Layer 6 of a small transformer language model trained on English Wikipedia (19 layers, counted from 0, width 128). Numbers have three digits each and are written without spaces.
Take only the direct path to the model's output, skipping the later layers: a vector added to the residual stream pushes a token's score in proportion to its dot product with that token's output vector.

Output vectors of the tokens that the questions are about. A number n stands for (n - 500) times 0.0078.
"ography": 597486497584656549419525521315360654664652397285387259512712583684476435608483438494492323454465432344563536523271318494511457491504458511483492199599367700345417438323466580502610474613552425416630561538264554479463579414631607578592634548753631373595515359605258451221536678282374437475684491709417491657279471397409538535437436606494518512706601614612556544422541673498582494641441
"iev": 688436615271714317468480394419608639704581483331575461667515446558346508467488556539496453420486428278634493474375363301581545354544507611400507438624595699475355464370693658394564458484660428445556750432305491434521526536485543411589614567649550542467434356557308470283573569478477434366630376731504701555560448261499730598434602603445514538656333620653316540478325433439505554400418
"ore": 523534456461580603396401545485471705619488479410592429413718646460551416382525441711579501419471436538497639650407303530591469409548514660507609360511581491528423626395567372470606555426447380446433521758535411492442643555672507415574533526560639538372548158483306547432568538379485369403546362665517383534347423437479380512540405475616544611680409627603584392447245652440490557462398
"e ": 636393546455414653586621572309493572643467382630487585462531523450481536379500465418483386596518523681503574455430525628498514562430491553578464424407368568671508588543424426426487360682558425314659362564536593610601427487449537510448469506572536643561457686422610525581377471407394397479599515621411361486514316546538477574400392417316478582543596629435245559481483487556465598343393
"ost ": 618488400654665497530658502318366473533413392482473348687620754440381406400588655539634512286416511560533559553539638399535516486275552432497582315469684660514355458525529513332522426646520605384502474578279488499438657430653574475444450556626493368543453360581195565257669528581555559448557475666662455502526518443371479369408608536516486701562490429596376419667456505594264566451312
"and ": 641515552597619709561410408483295507601612562423669503422533405461432593457676403625357462487489559496652773444578482489638361618466405447408628585550466616481496362417653658556478571435471593559610457378505585622710443443403489370279599383630388549461575508396393559442361510632501449470407550442604436433475430493535418459467564512326480409374419358569643596455519437613375533416299
"are ": 697542335385732643404588628416477655434546401440543351545389675561393547572474495639381371253480449473640626509536550525661580560448315540443560357381735460535381494334695697306606527429312706337659506341323644448389657534552428593642591531441506480388492347385375513538407532575414473308536281522556369586640364502529450580460611589438579548444440536439629361491319558624705688574334
"rist": 638488512508587299561393397366528770598417556540480308655573580653435305442574500541483514356403513464464500683453385407608598439444433671486523487641398601611424640537539628423565391427611444401530572533230611401337602460479498519606669793633451323538624392631493469427405530552527513493461363715384560571471444473511330490462426535302525542624536485541502389452382700446398500430409
"ams": 743364542376527690453477418256435678541609327355588361570521475415297439473553504542536323359419454328616451612433460297558608489394511437514487247621537469473432477501428637528613503527637560408422503592516540535410380452429426700509613598511668506549425427594486327611656548537601595618535359683511525585470386559395638599497462571522517566610510482565427405598369607476553541448332
"ously ": 485504496582630543363763604370583671588674449475442486449621462377552468438527641301563417546435423414573522540394367310488725379434398701401506261380450608311607413456509511489520438645506437529459580481535504610518646451565503398557651687571407582502589414625430373228438660439402719449645435693327376700562493384518571675524420472394453667703432534563431522227242587359401684460425
"sion ": 564465714585651413366518405287566613693595457415449394613681653435362509502531663400446232505425315543491609594479497531430414491551599585596515380444506495498634410481401671568519399611607412249435689528420269667441661449520418517512600643475280392584546313517265564474474591461494327555581410671608449376497477499345370463693486657289537630644501674747491562615323459446491558464271
"ellow ": 622491508562742349497410533460588681484458361407527378573521681497410316534590716659500361397373475349595482567213364522560594465464505607497423366489589523412516566657473475398399535682571643485639510430332392423316579472610525468446645637462520612416591475690396317442538571414435526430504321710581248669430505548393524845313389497292522697608414582592422594728451509494504583422203
"ian ": 669536732539600388510547607523469617732399270539564443520312492597459374414482502468433526479518448369493672491344566427480533523455470608511458505597372669313360376437491668420532411474542531516587538344377559573468601509589413645505440625493433416528408510570380558555577520486467545477486420709508601423494721391513335613409425502558275435708517481614486471460411643486457519421489
"years": 590498524533709573473660439382663557476726505453518401520512583521383345452587574602473425275347365405630521543302239449552470192508621671536508245662489660650582382395387594289358655675452508420491599731494282558443660424621606609626461633508753629511622299667404694482505687437505324435592602578481365550366451436250579723414571524270546528684484671450631379492330371414435442319178
"not ": 522433555544488547420345453262680429678571405569667463682571752504489459608212560361479538410412438461681606568510534278412420471323614590589501282568390581357411635391718677281525541526446514538492534555291296556460604561629473443635409450551685376461646433542538508404389616522512687529533330502509525714427671596421549498518543540515459536612402357525425533495438302540451580378345
"than ": 487644481776722734432707204294345761584628169258601665571677914393439402292620638421502318573385475350718586359107471267458476333392400508355517186634325556461395636565553553527580565773315385362401523507367485784257654462914540498650714671498731632652633257460438659197537605525548599239664434557655505539691683444702457678191574378024434450644334555550609622588403479350155632409193
"cred": 662595527696757445475601453360599572605437547374575407533582711565374328532580659439334400380310387533466710695445471351503472372565486471518591248555509519394382593489477594374498475424556567462537649564443551544395449270761536488529576549386655713501467486515736504430530670385518420452589293572380356550591480328458517556542442539404508493544384448528487378603466576542326480615253
"rel": 599558537427474549489499397423515468488632584546476516652380569534473379607513585542432526535485526422475530434433516575586453356308493566500577336624535477567688515520590556446538531555520531443619385620429500539383466410649384552333524594597559452424568426524517494393429575331647555423610448526338546559519728476489408461506425524448588561561461515485446395285301563565377631441403
"further ": 725554581345641555341543503455628550629611426442488472538500653478447422609606574396426443512363425320637444503348398411445422349491654596524468264613640478456515445301578564456688493546570573465390591517261405533560593590752578362448524611630599347551545213396565322310661712400568469579586465539394599594508545307563514637553545575292489439493468524518486581520303360480304774503427
"thern ": 700485395619537439506431520361406535615573400307526400605586650444386460578458476573546438405412398575555640647413332491412497567513421535449504336572404483516546517402473583339636389742571572393412529571273374590389668497466450527556475543692413478517507524519608350313601666471641464525432345692563388412401510405534379539644468589524584602734471530620521497607282610487436619357417
"other ": 417594582335839424281568452525664540582632549418639515389512840508449485567455658456385388499353458393677500528276318406477626359616504427409523361496439406409319694411435613397802456567466591264509543622248349410571770781554491402510522594650527519505584236506472391425387558370568530584359326508524417604441455405536596690522493478539570717621467638476610443454459417540454692388353
"The ": 723561476465725541594482494384532608605464598599394434637625514533441473606353560593398353376375483318550478501518593547639492550568512526494634554648524539458518412358458436458543515508525500497360563446382636484604520371453451494489598469582528480425602456547485471440526585439529391609427436486439467534519441353403367602474381428482484563498539516486381461630564460501454412444578
"her ": 563596435455588467423364313254595524728670500356517508595420793653430222524502599456525317522446417491541357516508421473577474548486525441617616370884584555330587333493408573411746459366575519330335532729354630367695462463631400454615384530504609437292544373534649670348566618623449514508594400544590253565779451442667444592555549452321447662534475542338495596382518501333409501397459
"ory ": 316568551577583691626419456443601761664611451438680526582407559590238491350531447536492431374412443648604644603547415345420526303428508296465609336605537504565289509254493558348601408583573453517718494563456415480435613501624549691671526491631419354698559437448406354417475512417574460408536344703450318349576467555577382392511317563481531615641510506618577331545339535486417638609452
"see ": 811518454485609481485596509392526692690511379553558473628364729412427429551384590563531272437435434455552639581395629388406643428483571518526514249342629611369408470353376598510510367660537474395439716536513670684497536466530572536541542561402577413577428249550359597388375625551588502473646313546479243515510442585382505552555536630429367434626445336703430484510330402511628624488328
"Emp": 437484580597684531426431496359514402646589424441504457504556597474496416525676544476363417347418475518409527571489438524458535456575637539490433335718532573414444479409455645274645458620476398515437525582476657637414618550596392611698529572693665437515475411685322430544566710467541416524539325572476353567492549488635271620326477363349439492531443522574473497593340630338338610476333
"ings": 390480450611689536466675614240470596620639535263584385584491423499341537584451431597425399380455438451572383542402411323452625437454491556488526198685415503552444518458472630500526489435587552500700598491625633608452675514576317566653537440624590581559681243676506339545422581301544524419547376690479468541343400344333602576420526685513416419582381618494341463447387571655517697460334
"yp": 473655532605620457463522469235478784453548324463579368358401473399407555566463674713598394490428581615534629556434230513400587660490449514487523293515413510503410527240662586328539474579592475583552663490375305634499657384486617508587408609714627544618550349523451518257558558506436421376497370699404559669258598478395608702412544546431547608634480499446474306656054698285498575607306
"ames": 750537502439715583409325380336499715705606407387450347433567452502379303611584544509456367418403403435612613476446569357597628429484480616558462243858432496464463531471437693621468501571601502543431667490532505419462502560608530621598550502632666386557559321582195519378610564370696502448506205729355530550315524381420711724357382583457487522534416564559496344596346585275506506547348
"sq ": 478550504558607440398613413268660659613630480329485437450641533340329456446282611397567486599295412309627593634612455674637461349456535720618562217470358784374375635385578538512403505562520538465508671583244444514530511387647539482491464597376595398606439491597300284524733668570428415518583354658544248535587470472305663483497391631588556472828458709685478453640240515410407567469126

Each question shows what one neuron of this layer's MLP adds at an activation of 1. A number n stands for (n - 500) times 0.001.

n185: 456548592636456557629446480421500391293405403468409670629572500526500454443557387583471608375465506426509593464580542683365640556602365629585601360443535497391440548609423500633468447532451685442503488614517637455360405587529479365542668433466663649365604552742429527616425578432421409426474388431348472457456589514289355439614508431450497426500494347310574354506583654413367399593591
Which two tokens does it push up most, strongest first? "cred", "Emp"

n45: 483509493421520353519491576503406594358484474377440586552514440498597646408654428388432514620407394393508468558471519593543478467611559512422585647434560472666618538394523435490554613429519579549558490442478529554360437590451653426523495546401291646411512562676368500620498469538569384488599595573419551462435434500513602534519500577460554450566409374514422643375415322556536549498590
Pushed up most: "iev"

n19: 415467473630417305492456472437420427564600578400459436502628487644592563391523492548566402565526565514500396629323582515503513413475439469604543398495433373526517511430387338530582497587461407316462605478404519587667578497614395383475534267503468489516453393513303598550571527646330545588647526433325450450407502402519356540487508472454556508605529567339592489430699526574680505493415
Pushed up most: "ography"

n111: 508431483529606342701490435367492523487695495583443319542575395487594474488580449410470540483450594393429451624532490531395490527547307527530450473481508593555484558464400373505293538469363445641531508579326495493500525485409511703580585597505575516518642463441484559396415516574643527449455541440404657468478472602482330457488539534665443671625620467469642508477427533472589465395559
Which of these tokens does it push down most? "further "

n70: 560460427413672649513513597619685377696366640428571528367569569466495498542452599480451426508381430476584419450587354384395336439662550578573529566560550473582500427395370479481452364490554365354483620478403576412458526505555658424557518474500537358466699402429508505440655463457548535562507520492583498380300570528543578432589587550478575473553549429445594486423398326477535593574514
Pushed up most: "further "

n199: 632415564342539556396458374491441381467517480413437540526586520619421500541536458363492528540492540509644539449543383445482366353552627388528532636490539604535571465393443602736557376482657583372456416369495428716572467565467511497618445559553482508378584451346429524570474414557650451622655522399520568435412474591387556379672426439572519558533533477594660453571410404462442620432557
Which of these tokens does it push down most? "ellow "

n143: 591480665653563420444338409403664541608470571505447540409392487500347533553503370583349518543525556500583358480520478431366452560538583438549511413529681575551406548444536626534517492608528503446481518537485417611572513579528374547441513657431324344523661521479298502729490467445492654466457569532597449527461358581403430575470446353492486537497492651548554500419405495669475422352437
Pushed up most: "sion "

n7: 393667532553589494427441596572605544399469490387513546520618482540447383505509477616592430433638650611571535482550556424497450580345604533466462545443576624604300552423310514457483543479297622439445668437518638390508390602609561331478406468387430319396455462478524429503458330544590465510556343579603545494510525547449517500365485323340493668546479594697621503531537623471485338524485
Pushed up most: "ost "

n73: 559456547556552386249521490540433450216399421468610401560487492613447441347529528533471675631706544444539478559461691327474384466403549381449582564408481405568474416492519429535502670516516476623563656483513642546538434611524229381439547487566503500365513389399445550508552466508492513619545635340536442480574530615502498384487344459416423443526574551464551391558665453367521407476542
Pushed up most: "and "

n107: 417502469578466543474566514604354547623413495545338634621509554452596473634573539636524458370474607467382575576479509413595441406504456544623488465484527335455481492534601443434458425399581469509649470675566469310449507509527578453530455466697347449605351415380387489353558528493530475447504565614484445593473541550519598384292539541505589576459619471548515464455533550486477524449403
Pushed up most: "ost "

n64: 581556528643294412557621490568414463550548565507522551352552561364440599408386388505475585471619508523376412464397365479458586561630500568605533464379528516527428313498543604467388490432512419440533485277586312529495493567530411592380507505404505382513505574383411546440417452544621434469432481779403495252438507522504364540586534479484553589500490374420545564631450522401464559473458
Pushed up most: "sion "

n108: 440552572475427309471434430544608398589588449526538578594475590494341582480484330449678373526419524527497291554494448423497281379445485612505506625517560556561218645573290533712394593446296645545469433602584524660449503471396357619481349387494503612680450636406485530414426561561439447461492471430454494369475522453620704569611398585401445658503526452628622370482604556506257432582530
Which two tokens does it push up most, strongest first? "ory ", "than "

n160: 427455415386487500508409475672565562547417358417558530435713485482472310307667470527547363663585572490457521525408420616559431386454479664543631378454550544431495465409385423534426508445467605470428420503579427492526515525622495523486446445467436604610521552643434657458558680318520586465399531553606428481384636551427408356426595562579481391522508608575574514338561620534475431510677
Pushed up most: "ore"

n68: 534593524476450495464417449343481497451568483644384500495613490589361560639545463399334566470475564507621550559607625481618380442474579385583513503461603544467530551427572455598433513458622508602419487492477544358503433518443552559592495440582423541545549582542370608438348573588705579347624358578359680481345478548536545427566440626251510534503584303595500389418420533459427569381593
Pushed up most: "ames"

n106: 461589474463403580518522397512628530364496471683500520514344487528508472408572551466377595475455471528338629493452544427374465595733308475465576543407615459508523508466521526456479500621367550468447683532372482567389462436339674522513450495528521454464518599401505481503481487590602561532625404544470507642344423613455488572334606480345374427525523466560495511520565644304423601348571
Pushed up most: "yp"

n30: 474593565395507485398434461655414516474601567302493422424600491399507489498520453536343607440546481408485557390523536457461408532478434455447700627531498500560534441504617490467567524469601532462538483371555533459507481466411581414439613512461364380483675470395385502538435617388550551460504339341523500699576627498477600439537504408328485517508449379492473648442577618603598616474484
Which two tokens does it push up most, strongest first? "and ", "are "

n171: 481487392494577492379387476732398358524543627452537497369451410445584505533521420534416614418612497545306546391356534678626577503394670306537542549601459472492339415490450719561458555587516572505549336598532650456328583492568338603582588603701589437442400637613442500524515497555505554575517500385648536597482465577593522680492539505526485542424425475371557642436627599397518574470515
Pushed up most: "Emp"

n175: 655513541506385414340420376431695427701368561459597404487623495580363546363703421372522521497458656558660315600541537492484565457525497566405466318474444441546507469601637349536412558387443610516589669734721417492486557492407448551483538472557458540411527559567615548616444440524479406544381432543441586368403423438290527539549503508470579463414597508494390356484413484579575611404448
Pushed up most: "ings"

n100: 659622449493354332601500409378286371629606452476465535515473484567467625473557600507505563498495554587475519398432539498554535389445565537483466655629478509624447493437707301456463416421563691568462422562472495592531469604638465420408498412432515562538514474524490511447542576616444459505515356579428640520561355425492558404500445445559527517561413490664591472460530592486590500570569
Pushed up most: "iev"

n235: 550376563391593505572635482342486487437634407570324622498458464595466512525480438408555655508463360345492642510464535568528510485522421409669476431471455532541594538451667452535510395304533331507475308635587592555511322613403369472546375529557455462563630514479591515510490567624411562321585539512627517363423412574660469532505540567438587610393479505541506609397627577526543440620474
Which of these tokens does it push down most? "ellow "

n161: 568430433563468460460533500544515403522461461560521444410473406403550502509592511594560528422579594520458614578524470484369576484373459456465569506603417631543612658464556239549500439551512500592509303612571413667318609426440523646500519512538561611636481684490483601411589500479538447633436557466533470513436480476521496534588539599549520377293436532495362376367411519538538478584527
Pushed up most: "yp"

n11: 431541362572398530415589634419506570463572582531586525492462593552435429610404437563577514587304412419450578407629470526413517439561408387583644510566421419472505387349553360538450682440489461549356488542531644607368379624583431367727380658525704572439432423590573431540412526422469590492606497554281454623614620556417554405559577290355582500439702662380376442548448570506478429317551
Pushed up most: "her "

n141: 500356633535427451650495500588486508442370492456535419582505527445462571676476429516362559597584503682738539418619567497573579417605578524427398367400405552438510477482302613508341475492123532468610649677581555447669593393563442551537519586418362422481505430514534416533482468438513495600493589435457487486500567722522477572430513387446582365328413436421538409348509484489503455535675
Which of these tokens does it push down most? "iev"

n105: 540604571497516443609533314507500539383585503315613429338637461697363712601450372506476512350357563645383349518380388358470362479540417506656557537526559595756456541359663587332427463420569545433607478576683641485641373621414561526586491497560419423494521371600397270537511410372509581485248484630548657468747480386484555377533462456530562478556542531605448507431588515604503548447623
Which of these tokens does it push down most? "than "

n184: 513446569417462631435495598431255570550453573534353495493656360513377461421480646432547613534549329423453572518510688456370503554561508454659562554505473621536696415311613573355427476423443438482365489495459500556511544480426376531489565526419454459444573507468559720519608574510546580465579526587613525472575505508491467386516308535506387500511565388658475452487548412405744616522403
Pushed up most: "sion "

n187: 492406384584605382451551427541297558631655391456411619510503415595481544495621529500650495364539529449604548598350403482500527632660447530264434530500525403349572546453487528423737301614571339500453557457424469481346511473639584464483435377486276587542572455537483430567559525530635400532357497609416574485458344527373525545560495574425368528476557596445518663527571437337608515477639
Pushed up most: "thern "

n46: 399391395478495497420329425527470588671398470555620410571580497587416563349429482523516687518506438514377497558381464459593513554444418586431316535625586564469429484443335513540546505574484448412565562533474315503463459437408385449437580640477395453357555460671527529410283726459500490520454503632352485544672583644571500518404560503463471602486505378296570441510575596542349644577424
Pushed up most: "rist"

n206: 378477563497324539497448566331435548532514549436432563508531214448430664393602626505484603545655422557604560605545482338551505469530495320544400500568637503566423478414625594401569500646434439572595517444674557547511479523621568506523651481391393508437438461393398568505568555484553538290514404793552500619510450566566483519421487428439395503280635533599628408489437628548534369688527
Pushed up most: "ory "

n60: 577569543396461319520435347386626538400468439591478345357595497495503502575467463532551290590408569376354469659533377488417598468481412569411429568488602553419493351618384670568411500513560460512582531585613389478623389458554438403521548490417443508456396477482424336592353644505527381490520698407515490548466581518558479572603650507553585492646528479650419615508400485607620479455526
Pushed up most: "sion "

n18: 529525370463690458460494531497585301646468363416594588584739423415436406396614469467678574569503401588461535584405545516491440594359438511417512496402542418629518485398415589625562579439353471589356706467423556241459373573684549418366520491523613632583602418702413383611373425591594306528422610436531486625472396580464545412635455363487359512528520432390568628483382549520452452353425
Pushed up most: "ore"

n99: 613497454467524592495653526533473531639418520567367490459463621516445500628409522602383508408469519543549400418564616374474474497633563442398650579517508529433547598547518564343402439513495592493542500429459479445539466543474571744667451542474636445455357542441420507587410369548459550498488492232683393588550422444507476445364653413359522444612343378419611684539678459414559431730404
Pushed up most: "are "

n145: 575660569417546500447359517432479424446464448458514414587481439626409468473540541663418280469407682643639577587371536484584604331450560481440409527434526364500451539540540439398448382517559654416459716417413454363580672431443557639482575634432628530491514536604381553474587759500306416527437549451600635712524441609515415426483350611500402503745531359443491664615482405523497523432694
Pushed up most: "ellow "

n237: 550444522571462514414572400437483430561667656547582451358462459579487517436614633553440449536463478608448492477456345493425508405500479571452373576471433443407495618435634403492534402608552663548682438391541362472474505439605583511525503350594417403665442569412452400310258416526318420585605435471377472586492411469470553624565508530392498575565396505669667427443651469358474519454386
Which of these tokens does it push down most? "The "

n207: 458328366402521538477584408616694433571604467684576490437386436631490493537415418383578477418514368462568537655456603524490593505454455465529417472549601544598460432517682489668469476691456536345577516543556529382413392472448566579522628435552577418453609557457319468450561363487533555624470435500475475475368578523626382526359417575573442521340605400425403662423514696417403510452587
Pushed up most: "ames"

n146: 436571554523520475529509505514500435485490554297548597326398514569432518516688421507600673483545558482422441507529326484418502441611286410555457556532458459529478761631562537443585343546517450523472505626502446430547575531420497418533395610498473482628585504527515532458584409521481530502487615604424380607419643338511500412608477428421525542552598525608407438647322598473538393498470
Pushed up most: "yp"

n66: 583368440435505615632548568476457518541420562439442535560522422526472578551472525416587578404497540533479440522355525512424632625536482453493558432644537408591537597570336513492410646526401644429456500575715459435404472684662438623427460503500497422425636484437579567516608586460450321458662464557588446546571500492572470565366572515330364334575617490326456453441377317595548467568345
Pushed up most: "years"

n50: 592453381648500657595461542565690553600565535435691472439565503517412419449463522562503425525447441440541486416536497468598528481495394660516383476778575407548531373519566413538364385460394625413460509686606571478326522360395583466405464454542271449480452392454517487534447405666428373405621378509511532497662423394435567597534339519260497541540609342396485764385563525525387419365465
Pushed up most: "her "

n49: 473655482571525506642508473485435497557379570511312352475503604508581510518509373381438548444426419502590538588356618515586524571631357392685545614513508396569607531336491204547378486565553476534531433486492601529503516416438509521523537658524691480497384498566450623530578507463526374528502465462442441509438323402581532628356640637479377672477711407473555465422454591568524433423700
Pushed up most: "The "

n218: 587538568590383628394635521381667371466383530588382612395505680500664490485608400478555454485457508368639468465479535284417423472663519584576349428517580382386556500416479500313507566550418431470488484522541353518487541594437473497730454405469527382616378521452529388495568513510536572537440644603421423662525468449484517500621543458497605436607557598317439525552564423537360584558643
Pushed up most: "further "

n115: 525457323453467647451481548410360686629477415498437440539554617468557589596599488587441394621570617518562535467585603404542278389505327457543523488530389444420520461460362561467532440483420437476606543469549405533488598701540637548306617560564571526670384502525543551485484449522428514547574500523517559477465509629411502423471455431449557361455420440470573349405419459604387432570638
Which of these tokens does it push down most? "ellow "